Layer 12 of a small transformer language model trained on English Wikipedia (21 layers, counted from 0, width 128).
A neuron's activation on a vector x is GELU(weights . x + bias), where the dot is the dot product.

Input weights of the MLP neurons that the questions are about. A number n stands for (n - 500) times 0.0012.
n39 (bias -0.111): 530,358,476,362,392,564,665,555,493,531,529,335,555,379,482,544,568,472,250,526,728,607,634,637,504,617,459,476,530,580,508,577,354,397,518,429,650,430,254,473,506,449,859,256,450,413,694,322,582,611,508,335,648,690,431,551,643,515,308,486,447,546,550,395,330,489,449,524,417,451,537,580,623,500,406,660,493,547,493,358,407,546,401,626,441,464,477,721,636,435,394,456,548,430,470,560,300,513,418,676,264,517,562,550,328,625,423,337,712,473,530,633,597,523,785,799,385,412,466,446,496,601,626,383,901,305,437,699
n50 (bias -0.066): 399,445,528,411,606,443,737,532,523,487,461,619,346,518,331,645,527,414,557,534,442,421,562,332,420,632,540,415,553,500,315,317,438,535,479,456,466,154,350,445,530,474,494,603,487,557,551,459,482,368,432,472,446,368,526,399,538,393,571,563,443,512,551,544,595,681,424,390,478,512,665,704,558,366,564,615,604,497,332,512,563,658,476,469,318,384,345,365,626,594,427,500,623,412,525,509,396,518,443,304,377,504,364,484,466,534,573,432,480,487,655,614,372,453,441,650,500,515,704,469,629,603,683,475,415,716,566,552
n79 (bias -0.137): 440,446,462,516,304,575,607,507,347,492,553,413,412,646,544,554,545,552,675,461,454,434,478,452,508,588,512,350,475,562,487,449,599,584,512,744,486,536,328,531,487,571,422,564,472,500,532,490,422,497,283,358,513,450,473,512,521,629,448,481,475,603,572,495,625,528,536,389,477,465,468,348,691,639,307,481,493,512,398,554,545,462,432,586,561,554,520,529,545,507,545,404,534,435,366,500,485,594,517,639,420,530,512,487,405,480,373,587,391,507,463,515,542,484,580,572,487,405,530,636,551,527,457,483,457,574,566,316
n124 (bias -0.043): 744,379,500,574,371,552,444,584,485,524,358,674,446,603,547,517,441,422,507,414,496,746,418,474,370,479,497,380,599,500,468,430,598,479,606,544,484,514,720,595,488,597,430,464,468,368,885,411,650,403,359,404,348,484,531,473,411,623,377,428,445,458,426,631,442,571,437,496,762,186,575,476,646,523,576,460,646,444,423,568,412,307,674,396,638,451,607,423,648,512,479,540,781,593,568,538,418,657,350,497,461,457,422,521,414,537,560,405,515,580,480,455,430,379,436,374,535,427,567,323,519,731,667,437,503,514,550,344
n132 (bias 0.017): 485,488,527,383,467,300,506,413,439,491,500,332,349,451,500,483,565,641,523,428,651,617,381,627,488,539,456,436,641,558,570,439,529,557,348,414,632,401,480,454,398,488,587,671,658,534,511,515,514,509,674,562,479,390,497,543,541,437,528,500,207,475,564,420,531,341,463,418,625,564,685,380,642,601,229,517,475,656,468,515,517,518,427,386,515,413,428,439,512,527,392,428,581,494,297,509,497,527,565,569,494,506,391,736,595,425,393,527,428,596,462,694,553,402,749,562,551,434,509,511,494,482,537,303,458,506,494,454
n135 (bias -0.113): 354,623,607,464,520,384,488,587,445,527,349,580,436,467,309,564,566,570,603,649,620,585,480,562,351,473,568,479,530,575,319,485,318,547,518,447,521,591,865,214,355,612,466,435,630,485,791,742,544,428,517,313,365,405,507,418,617,585,352,478,515,378,269,279,417,536,552,910,665,525,606,353,605,428,367,382,591,449,463,462,464,338,385,410,323,351,392,418,527,604,473,420,504,650,402,584,408,810,387,582,445,563,528,406,381,646,528,331,565,392,530,689,707,427,413,629,570,727,656,500,396,345,639,519,485,599,540,575
n157 (bias -0.088): 545,447,510,428,319,687,619,507,500,433,523,468,401,366,588,622,457,478,500,600,443,441,460,201,481,396,440,419,624,584,516,526,553,608,446,500,551,574,550,587,409,575,526,462,405,469,462,601,394,584,319,230,601,475,466,428,444,580,485,681,481,512,579,532,597,503,564,554,503,423,329,570,514,645,439,607,400,528,593,497,528,623,460,529,557,480,564,575,439,517,420,502,547,552,413,603,460,620,556,554,426,591,533,551,575,492,387,516,362,464,594,599,310,510,470,426,433,490,532,531,562,482,472,384,460,471,534,665
n167 (bias 0.006): 588,408,293,488,490,516,883,524,500,517,506,565,404,592,535,314,506,411,443,636,549,827,520,553,691,572,574,450,412,497,460,287,442,517,727,607,405,313,467,681,579,490,478,477,433,516,456,411,547,359,550,546,543,413,464,291,470,427,543,384,549,561,463,457,512,777,635,535,395,396,477,526,370,481,601,629,506,512,430,639,376,418,617,648,558,565,395,519,595,556,615,332,343,415,516,568,431,579,556,532,581,519,377,403,484,545,627,577,542,491,358,589,410,515,486,727,318,580,458,541,408,387,347,650,418,406,421,561
n186 (bias -0.109): 404,463,605,187,492,533,453,462,425,445,404,446,174,351,439,635,571,610,340,520,540,706,456,595,560,571,520,205,814,695,389,230,628,635,476,409,485,371,638,325,357,304,443,526,560,408,632,517,535,395,721,641,308,630,496,456,462,548,453,576,483,593,525,620,281,692,696,478,550,395,385,420,534,359,552,736,500,496,367,677,579,651,590,573,321,461,282,415,725,665,240,469,492,713,438,583,305,607,468,492,641,552,490,547,617,593,339,457,487,538,549,906,331,377,552,529,445,844,607,415,434,286,429,407,563,595,605,491
n194 (bias -0.010): 519,533,574,485,612,478,531,340,441,636,526,495,530,457,307,468,508,500,347,556,624,602,663,589,447,511,438,502,334,535,438,532,413,544,431,503,421,332,658,379,575,383,431,507,385,581,428,582,409,333,657,527,494,406,290,484,437,508,658,505,428,454,643,416,513,557,442,596,585,451,337,641,567,466,513,529,505,612,423,459,471,652,518,454,511,373,409,698,445,381,616,457,476,344,543,484,486,434,583,449,469,577,437,612,535,471,654,441,567,515,605,621,408,467,403,562,450,543,473,595,561,571,440,388,591,429,661,537
n208 (bias 0.035): 294,567,551,556,249,418,363,466,548,478,473,419,567,536,479,601,625,574,269,536,618,497,686,414,586,600,488,520,410,617,481,618,447,655,587,637,503,503,386,510,513,490,491,348,317,467,472,372,503,592,466,478,415,669,431,515,601,258,456,620,538,535,379,419,494,406,503,579,635,552,519,386,595,577,392,707,627,574,473,444,349,296,368,368,558,503,541,737,563,359,550,464,448,587,633,450,475,599,648,570,580,494,518,405,506,482,471,461,464,277,562,689,575,497,439,611,392,582,399,633,491,404,607,460,494,481,530,464
n235 (bias -0.009): 617,533,481,452,402,552,700,622,478,549,375,739,615,690,322,362,438,440,427,430,485,448,622,444,461,727,463,410,572,652,800,567,418,497,636,476,587,489,485,542,476,615,647,537,659,490,438,583,546,341,262,514,545,608,469,563,494,430,630,573,618,593,542,490,587,387,427,507,341,455,490,601,420,695,467,570,627,435,423,548,464,445,733,331,584,578,254,714,466,618,625,509,396,571,429,449,431,494,529,604,274,498,579,265,487,822,468,535,540,527,222,600,394,392,425,507,584,463,474,546,567,456,356,369,341,510,428,468
n260 (bias -0.033): 425,419,443,505,391,462,509,574,508,474,602,491,469,525,376,678,574,458,445,542,369,474,541,525,521,633,630,477,763,583,699,419,392,807,492,491,477,524,427,527,515,428,545,469,423,367,482,422,596,539,531,466,564,410,463,383,492,603,459,630,468,438,506,513,625,470,406,451,448,532,434,576,532,677,375,775,459,525,447,537,492,631,459,398,633,519,576,559,410,643,544,495,418,441,566,537,517,512,462,679,464,434,488,576,617,466,492,562,665,555,358,715,533,400,533,640,482,458,472,395,575,406,396,517,512,426,355,759
n293 (bias 0.001): 447,498,368,453,545,485,602,612,426,441,514,724,454,734,434,376,604,433,500,292,468,390,644,564,587,603,566,579,587,632,572,366,398,598,596,576,540,600,442,575,528,500,457,310,500,424,466,426,556,580,436,553,409,405,441,480,497,389,411,553,518,448,584,549,459,597,622,488,412,382,697,559,524,663,466,500,614,559,449,462,486,589,803,555,503,528,382,632,468,415,441,420,242,437,471,480,347,493,480,571,446,454,577,608,366,574,543,533,516,467,413,550,461,474,567,398,717,583,442,317,407,485,492,486,435,439,401,497
n297 (bias 0.043): 462,409,481,571,471,617,430,413,502,481,527,458,516,488,623,512,484,532,573,594,469,543,458,432,408,491,388,421,458,532,520,599,711,690,424,408,629,416,692,505,480,413,458,563,575,493,466,443,340,525,580,493,602,430,480,555,434,541,599,407,486,529,592,520,594,498,573,477,490,451,348,591,500,572,438,630,466,477,479,528,543,564,451,493,549,536,481,456,524,464,388,490,537,411,357,587,483,514,689,601,563,503,550,527,436,500,395,400,357,602,505,591,538,509,648,373,510,463,518,473,498,481,471,301,614,387,498,515
n320 (bias -0.046): 449,390,588,468,419,267,657,732,438,419,481,509,396,528,533,651,402,419,519,641,559,281,556,377,456,503,444,423,684,575,579,375,483,454,530,395,536,405,566,614,456,554,506,548,553,404,671,557,600,497,410,366,483,704,573,290,521,447,489,533,477,620,482,684,401,478,552,488,509,412,364,598,538,527,489,550,730,435,408,508,541,463,444,483,360,549,540,391,466,676,540,585,349,604,590,514,560,467,381,528,362,464,404,424,478,436,479,588,573,512,540,457,429,488,645,426,520,461,550,469,465,370,579,380,477,594,482,435
n331 (bias -0.094): 648,321,532,554,510,723,726,579,442,451,515,564,393,556,243,509,668,389,429,438,337,487,574,466,382,769,816,471,490,492,526,463,459,523,577,631,416,487,550,385,536,520,612,500,345,405,427,748,695,416,715,442,384,454,444,354,379,559,397,574,603,470,559,593,503,654,633,493,513,425,440,455,445,709,454,549,482,476,488,579,357,581,702,424,525,476,616,594,545,657,451,527,306,494,519,481,567,457,369,569,615,542,435,572,450,513,408,434,656,489,383,581,548,409,384,456,503,556,534,397,575,500,518,603,539,385,628,593
n376 (bias -0.032): 456,538,516,613,371,372,415,556,454,633,364,522,447,422,525,596,601,510,626,486,484,555,526,548,593,569,504,503,294,642,511,426,324,471,486,648,507,515,637,463,313,462,447,590,418,702,510,708,596,408,413,442,204,590,503,556,389,422,476,375,562,293,292,338,367,599,399,492,577,497,532,544,559,596,528,458,534,676,468,956,579,306,718,536,550,435,324,383,329,493,445,373,397,602,604,565,387,585,386,525,586,607,355,470,595,855,560,459,354,505,489,500,365,554,346,586,456,666,774,516,585,356,438,550,442,601,462,526
n381 (bias -0.054): 487,475,514,383,304,545,667,553,540,473,497,565,422,656,448,549,528,454,419,513,506,540,509,553,597,518,581,476,492,509,321,351,479,463,653,652,462,596,412,446,418,461,464,390,527,452,450,421,538,564,569,495,397,472,449,533,485,231,545,460,492,653,433,453,493,607,630,559,402,537,518,393,406,642,614,683,480,568,485,513,463,590,713,513,510,567,521,456,693,548,428,511,477,542,500,624,508,529,600,523,473,554,590,309,482,526,551,332,531,491,495,535,505,522,604,537,642,564,522,418,443,312,548,515,534,348,561,683
n392 (bias -0.015): 606,462,529,503,467,391,347,646,445,844,537,475,384,559,578,393,518,410,491,478,721,500,434,424,297,609,535,624,608,475,401,506,468,416,577,449,430,427,408,326,538,433,603,429,589,469,569,532,682,513,573,439,571,640,529,475,530,252,316,690,403,635,356,563,650,581,620,541,571,222,503,578,526,494,497,463,560,387,425,405,479,275,536,531,494,412,368,553,539,231,519,564,597,646,465,570,458,487,476,295,451,460,380,650,373,503,654,553,368,432,598,465,605,545,540,579,497,600,498,375,398,611,579,422,574,560,483,480
n437 (bias -0.064): 578,381,342,457,493,650,394,592,474,500,541,494,510,711,376,519,766,524,494,560,504,611,491,571,457,708,589,529,442,558,543,591,397,424,484,439,462,601,478,414,455,490,746,471,560,603,585,396,620,711,665,241,432,599,491,393,503,431,227,534,664,533,444,452,408,479,616,390,673,415,596,405,559,684,431,491,414,528,440,500,531,507,494,506,481,620,546,516,503,456,651,443,529,455,551,461,503,408,562,670,617,453,505,675,349,395,581,490,558,518,458,556,448,460,520,564,332,386,527,246,357,465,729,285,585,754,370,483
n443 (bias -0.051): 670,396,617,411,492,486,607,640,609,478,440,682,505,545,326,526,678,360,459,563,418,519,594,459,456,449,537,507,508,388,506,414,465,467,497,588,432,433,634,387,498,435,571,574,508,430,590,524,538,477,558,390,562,531,517,495,662,442,561,469,432,540,225,558,287,462,604,368,630,472,343,516,514,538,560,581,497,572,531,476,395,516,459,429,365,564,625,400,616,551,454,511,605,540,687,462,611,565,408,579,334,473,546,472,597,534,490,422,454,481,678,601,431,407,514,556,462,471,476,512,437,404,413,484,462,393,435,425
n461 (bias -0.048): 414,459,496,544,508,567,523,538,282,555,491,431,391,500,702,403,429,628,599,490,551,495,449,526,492,500,432,504,635,708,591,505,520,533,510,551,589,564,421,599,456,624,562,378,513,607,583,455,516,531,382,517,423,502,495,541,470,586,318,569,537,491,596,461,567,546,460,442,448,401,656,535,462,516,350,414,537,448,510,588,579,500,614,469,502,374,515,483,408,538,490,477,440,523,368,370,419,484,484,598,530,558,484,500,352,498,306,525,558,449,403,403,528,434,533,466,508,447,575,524,574,634,587,490,611,593,440,526
n510 (bias -0.095): 799,470,757,426,325,560,504,749,473,549,529,548,423,420,233,720,807,418,504,554,504,757,560,379,515,421,577,389,489,586,227,460,396,523,467,597,503,422,396,308,484,555,606,490,158,274,720,594,656,390,415,377,677,337,510,489,559,478,355,661,572,629,328,650,321,468,493,484,560,500,400,349,629,673,450,781,528,582,333,430,514,413,451,463,522,518,591,602,684,645,406,519,471,493,567,575,545,531,344,544,519,495,430,599,391,420,548,415,532,384,637,594,467,419,318,671,564,500,458,493,528,419,518,409,740,548,492,473

Each question shows a token from some text and the vector x that enters the MLP there. A number n stands for (n - 500) times 0.011.

" by": 485,479,505,461,624,461,440,506,497,515,543,416,469,550,484,494,321,514,456,396,365,556,500,496,467,465,463,500,464,499,479,453,455,502,452,474,465,654,536,566,600,487,497,419,546,484,497,441,555,497,454,440,526,522,521,500,551,477,513,403,436,492,478,529,473,460,434,531,404,517,551,458,510,471,520,520,395,436,500,516,471,564,541,544,500,567,524,552,459,531,485,589,471,458,503,256,667,360,455,509,537,518,507,552,529,438,588,516,529,439,533,511,475,503,470,411,546,389,396,456,522,470,451,479,568,417,676,599
Which three neurons fire most, strongest first? n194, n260, n293

" the": 431,479,546,500,524,443,447,507,504,499,572,356,550,526,436,496,367,501,479,480,377,491,495,487,551,431,421,547,495,520,448,610,461,441,516,542,481,592,405,411,596,589,454,466,511,485,424,417,495,551,422,453,576,529,681,523,570,518,515,418,449,469,461,546,457,499,458,450,397,543,517,318,552,464,487,522,478,506,534,469,510,552,484,466,457,560,500,519,500,445,523,679,518,470,511,352,685,444,481,534,566,511,474,433,525,375,476,514,606,411,532,461,452,503,389,497,556,426,399,452,507,502,494,514,527,460,707,573
Which two neurons fire most, strongest first? n208, n510

"ip": 458,566,390,486,525,363,439,509,516,419,520,454,433,377,471,482,414,491,559,474,363,441,486,519,524,481,561,561,437,473,520,455,459,417,432,549,444,550,501,645,519,612,512,550,593,483,468,442,534,518,523,533,398,551,719,474,530,452,553,412,474,505,455,513,422,500,422,418,440,472,521,423,538,493,616,401,470,468,534,505,540,461,496,578,474,646,439,413,434,465,517,675,459,535,376,216,688,495,452,519,619,514,437,456,543,424,577,550,373,469,567,562,425,503,404,502,562,521,460,445,461,472,532,554,483,492,632,471
Which two neurons fire most, strongest first? n376, n320

"\"": 475,580,490,462,596,505,448,516,635,274,608,489,518,487,422,476,407,491,482,458,244,544,491,479,477,487,444,468,529,535,545,545,465,486,410,511,440,677,628,559,498,615,411,475,592,503,488,391,510,540,411,545,617,510,539,571,517,475,555,423,375,504,497,501,420,451,452,503,439,511,426,461,552,465,529,487,456,389,557,460,461,664,437,441,512,565,457,548,439,534,497,368,432,474,484,188,694,425,483,575,476,506,533,503,536,436,466,568,389,478,486,371,491,503,611,538,529,373,434,448,507,504,434,453,476,464,569,595
The neuron with the highest activation: n260

" original": 528,426,538,476,582,400,421,533,602,473,567,471,525,509,362,463,399,440,516,486,403,556,498,495,420,413,360,468,528,485,478,485,528,463,439,487,374,533,556,499,604,517,384,483,564,509,570,400,481,523,515,498,564,502,587,570,569,490,547,464,399,480,476,522,475,461,460,414,478,493,486,513,589,451,552,459,414,414,435,317,476,586,533,518,531,523,553,546,566,457,546,517,508,479,503,236,699,387,471,566,487,501,448,479,542,469,630,452,591,455,481,455,531,503,471,490,517,468,411,463,528,514,427,495,572,466,542,530
Which two neurons fire most, strongest first? n443, n194

" that": 472,496,427,430,365,442,467,505,559,428,521,353,550,487,536,449,400,463,452,437,508,543,482,553,462,492,387,550,522,469,527,496,461,442,449,495,534,585,499,481,553,536,463,437,539,451,489,402,549,584,478,528,628,564,576,526,582,498,470,386,448,516,492,490,444,545,474,522,443,495,557,438,555,463,591,489,418,426,502,414,452,551,557,525,462,471,484,523,495,427,398,645,420,490,458,308,693,393,471,579,608,514,515,514,581,394,500,506,576,437,522,490,466,503,437,542,544,467,396,405,535,519,473,505,529,484,768,607
Which two neurons fire most, strongest first? n39, n381

"ro": 459,486,514,583,508,412,401,511,644,373,571,546,433,559,572,452,349,453,503,506,229,515,489,428,500,475,444,533,460,484,502,470,551,525,440,514,474,659,473,566,558,429,425,533,514,528,500,373,405,473,576,526,441,530,678,486,485,515,527,429,421,502,554,512,447,578,450,410,378,530,440,415,524,484,588,518,411,378,505,531,580,563,544,489,476,626,473,430,461,560,504,555,510,459,536,319,661,568,488,499,492,511,450,441,515,487,441,476,354,480,475,486,426,503,466,555,502,423,457,506,516,486,503,577,464,461,561,506
Which two neurons fire most, strongest first? n297, n443

" to": 406,497,465,494,478,446,499,514,545,296,500,331,452,554,462,530,357,530,466,496,479,576,492,472,409,525,410,500,474,454,554,498,448,462,488,479,448,497,472,548,570,556,424,456,604,456,446,411,501,502,461,449,553,495,558,525,549,471,556,407,421,498,462,483,472,439,512,583,470,511,505,425,498,465,543,592,457,403,487,445,460,626,478,554,497,608,604,536,429,499,507,510,469,561,483,182,691,354,490,521,564,508,515,499,543,413,583,548,575,452,545,506,488,503,473,447,473,468,415,502,531,458,439,535,617,436,711,592
Which three neurons fire most, strongest first? n208, n320, n260

"ol": 493,521,522,589,574,343,406,524,635,406,504,479,478,525,578,517,373,481,550,426,319,516,501,500,443,471,541,523,436,532,527,534,458,481,367,519,426,641,455,542,480,625,484,553,568,520,526,446,477,539,419,401,427,479,715,564,451,456,534,415,415,525,550,530,444,423,395,363,491,533,462,446,569,529,594,547,435,363,545,503,567,593,529,475,499,588,431,423,410,479,520,463,460,528,447,256,656,549,473,477,582,506,407,480,438,460,531,462,388,489,518,459,418,503,411,498,541,515,469,457,527,452,493,507,530,417,600,531
The neuron with the highest activation: n376

" so": 623,533,375,543,560,547,393,506,593,429,577,381,451,555,535,471,392,514,467,316,535,539,488,503,470,507,486,544,530,516,513,513,473,479,400,607,478,689,517,547,603,430,492,469,549,477,466,390,577,572,490,494,544,538,622,492,508,486,448,408,475,547,522,495,425,509,414,457,392,548,509,439,487,438,530,520,372,388,569,502,472,585,568,495,452,557,465,507,491,432,436,563,482,552,485,376,601,343,420,554,505,501,501,546,536,366,452,542,442,470,475,441,436,503,504,608,497,435,428,416,513,489,451,500,584,447,590,510
The neuron with the highest activation: n437

"on": 462,574,427,593,448,474,507,533,430,287,652,448,463,540,523,467,345,490,558,545,267,586,476,360,448,398,357,503,545,485,441,510,418,541,379,513,468,746,550,572,551,569,330,497,413,517,540,382,476,583,405,500,601,479,741,499,430,534,499,450,430,499,509,542,480,512,469,475,386,488,516,446,540,519,506,500,447,405,531,525,524,551,507,491,546,580,461,461,459,530,428,606,473,422,502,147,655,450,472,495,602,502,501,473,513,380,470,599,357,486,564,492,464,503,484,521,506,386,458,453,554,537,468,485,444,526,695,567
Which neuron fires most, and how strongly? n157, at about 1.9

" Ch": 473,518,549,495,555,368,382,500,468,460,563,455,490,525,526,465,389,535,488,532,419,470,458,513,498,402,416,569,494,460,484,452,486,497,494,460,458,619,581,444,577,556,428,454,603,515,492,473,537,502,399,411,523,389,562,539,560,517,540,449,393,482,443,473,464,506,470,485,447,583,542,411,510,461,465,443,414,467,503,409,522,555,469,509,458,442,532,375,448,553,544,541,505,478,516,326,708,461,502,421,400,517,468,460,543,417,554,497,524,462,635,480,592,503,394,441,584,550,499,530,480,442,535,512,528,589,672,517
The neuron with the highest activation: n135

" points": 493,510,573,469,499,480,425,510,497,300,560,444,536,440,454,411,374,464,564,394,383,468,493,552,424,579,480,509,531,493,509,606,522,426,464,459,489,650,460,487,542,614,470,475,586,535,461,399,549,448,496,530,577,562,606,511,447,538,567,369,416,493,517,522,444,497,395,361,451,509,519,448,517,459,533,440,486,291,520,531,493,577,517,474,435,480,497,463,462,503,497,565,490,561,502,295,735,333,436,489,570,513,432,461,485,411,516,593,527,463,501,368,544,503,468,522,506,421,445,418,548,594,527,549,378,504,643,551
The neuron with the highest activation: n461

" his": 481,492,586,521,541,381,442,531,597,406,629,365,447,637,469,462,380,544,528,443,436,507,484,528,562,361,358,530,480,483,448,512,432,423,526,489,385,555,390,411,551,567,415,521,533,468,538,392,569,522,457,495,642,483,656,528,531,452,509,418,490,518,431,554,446,579,439,471,506,506,462,385,504,477,498,548,419,444,520,398,511,626,537,491,463,614,572,528,484,464,484,524,466,527,498,187,650,419,477,481,556,503,493,517,525,392,494,555,540,418,540,453,455,503,405,445,572,482,410,478,483,527,520,542,537,488,586,543
Which neuron fires most, and how strongly? n510, at about 0.65

" they": 514,459,411,490,463,541,463,522,648,274,532,310,477,470,556,475,391,579,485,376,504,565,478,511,483,500,371,564,566,451,510,489,530,419,506,448,552,614,508,540,491,512,401,452,625,448,438,387,508,550,518,530,586,587,632,507,482,521,516,414,471,478,547,503,489,512,413,511,369,484,500,468,504,393,562,494,402,400,522,491,550,536,476,450,453,563,559,514,444,458,464,569,459,571,452,262,632,541,489,494,560,508,506,562,569,397,491,563,476,469,484,447,448,503,429,556,452,519,447,403,509,516,455,510,523,422,696,555
Which neuron fires most, and how strongly? n297, at about 0.099

" Just": 506,503,454,511,500,491,442,524,464,262,576,306,372,594,444,439,385,575,567,465,433,640,478,581,466,455,369,512,555,563,461,397,468,416,310,486,449,700,399,561,570,416,498,480,507,464,468,431,526,524,370,407,533,396,627,589,524,514,583,458,449,523,438,523,449,549,475,453,441,519,546,383,430,496,602,540,436,314,494,417,611,579,455,571,458,644,471,451,469,495,427,574,482,556,536,273,638,372,489,524,519,502,477,495,529,442,516,598,521,478,533,497,560,503,452,523,549,493,445,436,536,518,544,468,498,415,544,541
Which three neurons fire most, strongest first? n461, n381, n79

"if": 435,597,464,559,438,391,378,530,615,320,542,489,461,508,549,460,388,539,630,650,349,541,486,467,450,387,446,548,465,505,546,429,476,542,398,521,470,680,512,471,529,577,427,519,539,508,478,421,472,468,465,452,547,449,680,454,488,557,539,427,469,461,566,493,494,533,492,410,470,542,495,296,440,471,554,435,483,345,484,537,506,421,434,576,525,626,445,433,437,550,509,563,450,495,427,188,666,593,483,556,551,519,443,485,452,426,462,528,435,456,560,490,521,503,390,528,472,443,478,464,557,475,485,549,474,553,565,524
The neuron with the highest activation: n79

" bu": 664,507,491,470,648,450,417,504,481,471,563,415,356,485,514,448,348,467,525,358,491,555,484,488,537,534,539,535,476,505,444,555,466,409,447,557,437,670,357,586,557,482,466,525,571,504,425,426,547,520,527,478,580,499,579,448,482,483,553,409,386,505,525,536,520,528,422,384,417,571,523,426,462,470,530,492,478,519,500,494,515,528,608,542,441,574,569,452,506,450,486,525,491,511,449,425,661,398,460,483,584,526,429,433,506,369,468,548,441,435,445,404,458,503,412,543,519,489,479,433,477,479,387,574,535,537,650,536
Which neuron fires most, and how strongly? n167, at about 0.24

" ": 480,543,493,446,568,481,475,454,515,359,599,462,524,543,506,517,365,519,534,477,319,484,485,418,492,438,224,548,469,519,459,652,450,452,443,509,440,534,485,492,555,568,393,469,493,545,455,455,476,538,371,517,563,501,520,597,503,459,577,435,369,467,484,451,460,520,422,520,426,529,497,435,582,515,575,479,467,460,466,457,487,594,532,507,456,520,485,531,526,520,489,503,539,524,442,319,675,432,490,500,403,523,495,413,562,456,595,499,447,473,544,501,454,503,427,486,568,464,483,483,508,535,455,530,493,539,634,514
Which neuron fires most, and how strongly? n194, at about 0.32

"uz": 531,529,439,480,489,467,404,509,546,407,511,432,394,458,527,553,405,523,560,426,375,441,474,511,512,513,479,533,443,489,543,532,331,458,343,535,501,641,518,561,481,404,520,553,621,515,491,393,559,519,542,479,494,473,652,591,519,384,543,430,409,514,457,523,440,484,408,484,390,546,535,412,456,523,590,413,489,401,582,571,587,538,588,492,482,594,467,405,445,429,569,611,475,501,443,298,670,446,486,479,536,508,450,477,494,459,647,606,376,490,539,459,395,503,381,495,516,495,467,439,468,484,462,449,504,546,643,515
The neuron with the highest activation: n376

" noted": 594,526,449,487,526,499,440,515,630,412,576,402,494,534,509,454,388,422,519,537,426,584,496,487,470,453,487,544,522,492,558,523,398,460,383,424,385,658,541,500,573,544,468,438,562,468,473,411,541,543,431,362,658,453,551,574,503,534,537,467,415,483,553,510,455,506,485,477,383,524,534,396,501,495,522,429,429,294,499,443,497,622,541,565,500,550,449,547,521,432,407,554,520,512,457,252,648,377,403,587,437,508,489,506,442,501,553,583,516,470,529,374,502,503,475,500,537,403,403,448,575,554,505,507,572,395,574,518
Which neuron fires most, and how strongly? n39, at about 0.72

"ank": 479,474,385,467,558,444,420,510,521,387,520,338,403,417,545,494,355,534,550,364,416,504,471,534,485,483,456,555,466,519,410,527,454,402,468,508,504,621,401,565,510,624,503,524,570,517,467,447,512,519,460,450,540,526,606,635,462,522,608,417,411,475,503,562,477,450,457,414,447,458,514,464,617,498,545,488,520,388,528,453,600,638,470,531,489,532,487,427,480,457,508,612,453,624,384,229,650,428,449,533,594,519,381,476,504,392,567,525,490,471,538,486,488,503,377,437,521,485,485,396,525,530,497,468,473,485,678,533
The neuron with the highest activation: n461

" ===\n": 508,597,428,464,582,509,456,512,550,455,476,491,488,546,452,535,410,507,424,371,390,527,504,487,463,520,525,545,494,460,574,469,435,478,503,461,454,735,582,535,518,554,442,505,559,481,321,428,539,527,487,521,567,460,435,557,464,494,577,417,468,490,548,462,453,455,400,513,338,588,502,522,546,482,556,443,455,419,597,588,446,589,551,521,453,583,513,582,461,510,490,568,489,418,447,261,652,378,422,533,545,498,507,457,576,495,600,518,387,481,481,430,504,503,434,538,475,506,397,434,502,467,405,435,457,497,657,534
Which neuron fires most, and how strongly? n235, at about 1.3

" S": 519,430,416,514,478,423,424,506,446,395,568,436,497,517,392,562,384,512,499,470,213,538,476,461,443,512,411,588,457,478,563,499,513,465,493,523,408,465,380,563,496,522,415,539,619,487,380,442,469,537,433,514,504,448,530,637,542,396,595,449,466,509,404,500,439,479,435,474,400,629,489,400,516,480,498,522,430,497,477,537,517,555,545,522,472,573,539,400,457,474,494,520,475,524,524,277,700,372,509,498,553,513,474,490,597,476,622,546,431,484,487,395,502,503,485,535,571,508,472,489,509,498,477,540,558,479,591,569
Which neuron fires most, and how strongly? n381, at about 0.49

" At": 460,522,436,481,529,415,393,514,478,501,623,324,542,534,516,528,350,497,513,473,448,557,461,434,414,422,496,556,459,469,477,418,499,459,478,554,400,593,510,563,528,489,475,443,598,482,375,471,516,525,391,542,499,502,565,495,499,429,574,473,470,471,473,498,477,505,563,536,451,523,526,438,508,459,512,518,422,407,577,472,477,446,497,562,484,587,485,461,466,412,461,665,430,554,459,261,693,356,458,591,435,521,459,518,608,488,694,485,576,450,558,511,472,503,490,510,555,479,468,437,496,460,550,473,529,412,628,606
Which two neurons fire most, strongest first? n381, n392

" during": 468,594,484,505,482,456,450,519,440,496,569,397,492,643,503,481,347,434,496,451,484,519,482,433,485,453,455,518,437,469,525,480,378,451,501,508,451,694,386,585,607,501,517,455,492,481,373,450,560,566,492,523,554,514,585,459,520,507,447,409,431,490,538,494,496,511,476,507,420,555,555,355,554,459,472,453,460,350,566,461,481,467,556,631,470,554,505,500,459,523,512,731,471,488,465,220,711,371,393,551,457,505,477,521,515,472,643,557,564,436,527,486,535,503,503,406,578,402,383,486,551,495,520,538,380,558,612,573
Which two neurons fire most, strongest first? n293, n461

" P": 490,513,504,511,470,428,334,487,423,482,513,510,538,515,383,469,361,477,533,491,324,503,465,544,511,475,440,521,479,456,522,493,463,490,441,539,480,510,414,538,504,566,474,505,617,522,387,433,503,537,437,526,590,467,485,628,500,494,559,387,443,490,447,478,456,587,428,412,391,618,545,370,493,450,530,478,410,452,444,496,530,500,563,552,423,497,492,344,480,523,495,633,494,519,577,378,714,397,476,432,481,512,477,509,568,490,512,537,476,475,497,525,538,503,399,485,586,512,476,502,518,482,505,673,520,595,545,489
The neuron with the highest activation: n376

"ental": 496,552,536,520,430,350,469,524,562,502,563,508,426,572,496,469,385,450,537,451,370,481,502,433,454,424,496,504,492,446,559,459,375,431,509,568,448,626,541,529,528,668,480,510,492,472,512,426,470,593,499,568,540,529,730,557,523,541,456,442,401,484,516,532,520,463,347,433,420,502,533,392,490,487,524,465,510,289,541,376,496,444,545,485,483,609,484,476,490,467,505,666,463,500,473,271,687,503,430,558,494,508,443,446,417,440,592,440,533,452,647,416,458,503,393,533,575,378,440,480,508,506,535,569,474,527,661,493
Which neuron fires most, and how strongly? n124, at about 1

"ly": 522,552,478,568,464,492,477,521,606,370,553,414,432,560,409,496,400,564,448,434,393,593,476,426,415,513,474,478,572,461,521,508,451,469,357,489,478,515,530,434,574,509,477,468,530,487,556,371,491,525,615,494,657,442,615,543,505,511,552,450,437,490,437,492,483,510,427,520,442,515,524,332,451,462,557,544,476,295,550,430,454,505,559,480,509,548,478,512,485,479,490,533,483,510,534,239,710,436,455,481,576,506,484,439,522,443,607,526,597,462,481,491,487,503,377,522,471,458,438,486,496,580,442,424,496,418,700,513
The neuron with the highest activation: n331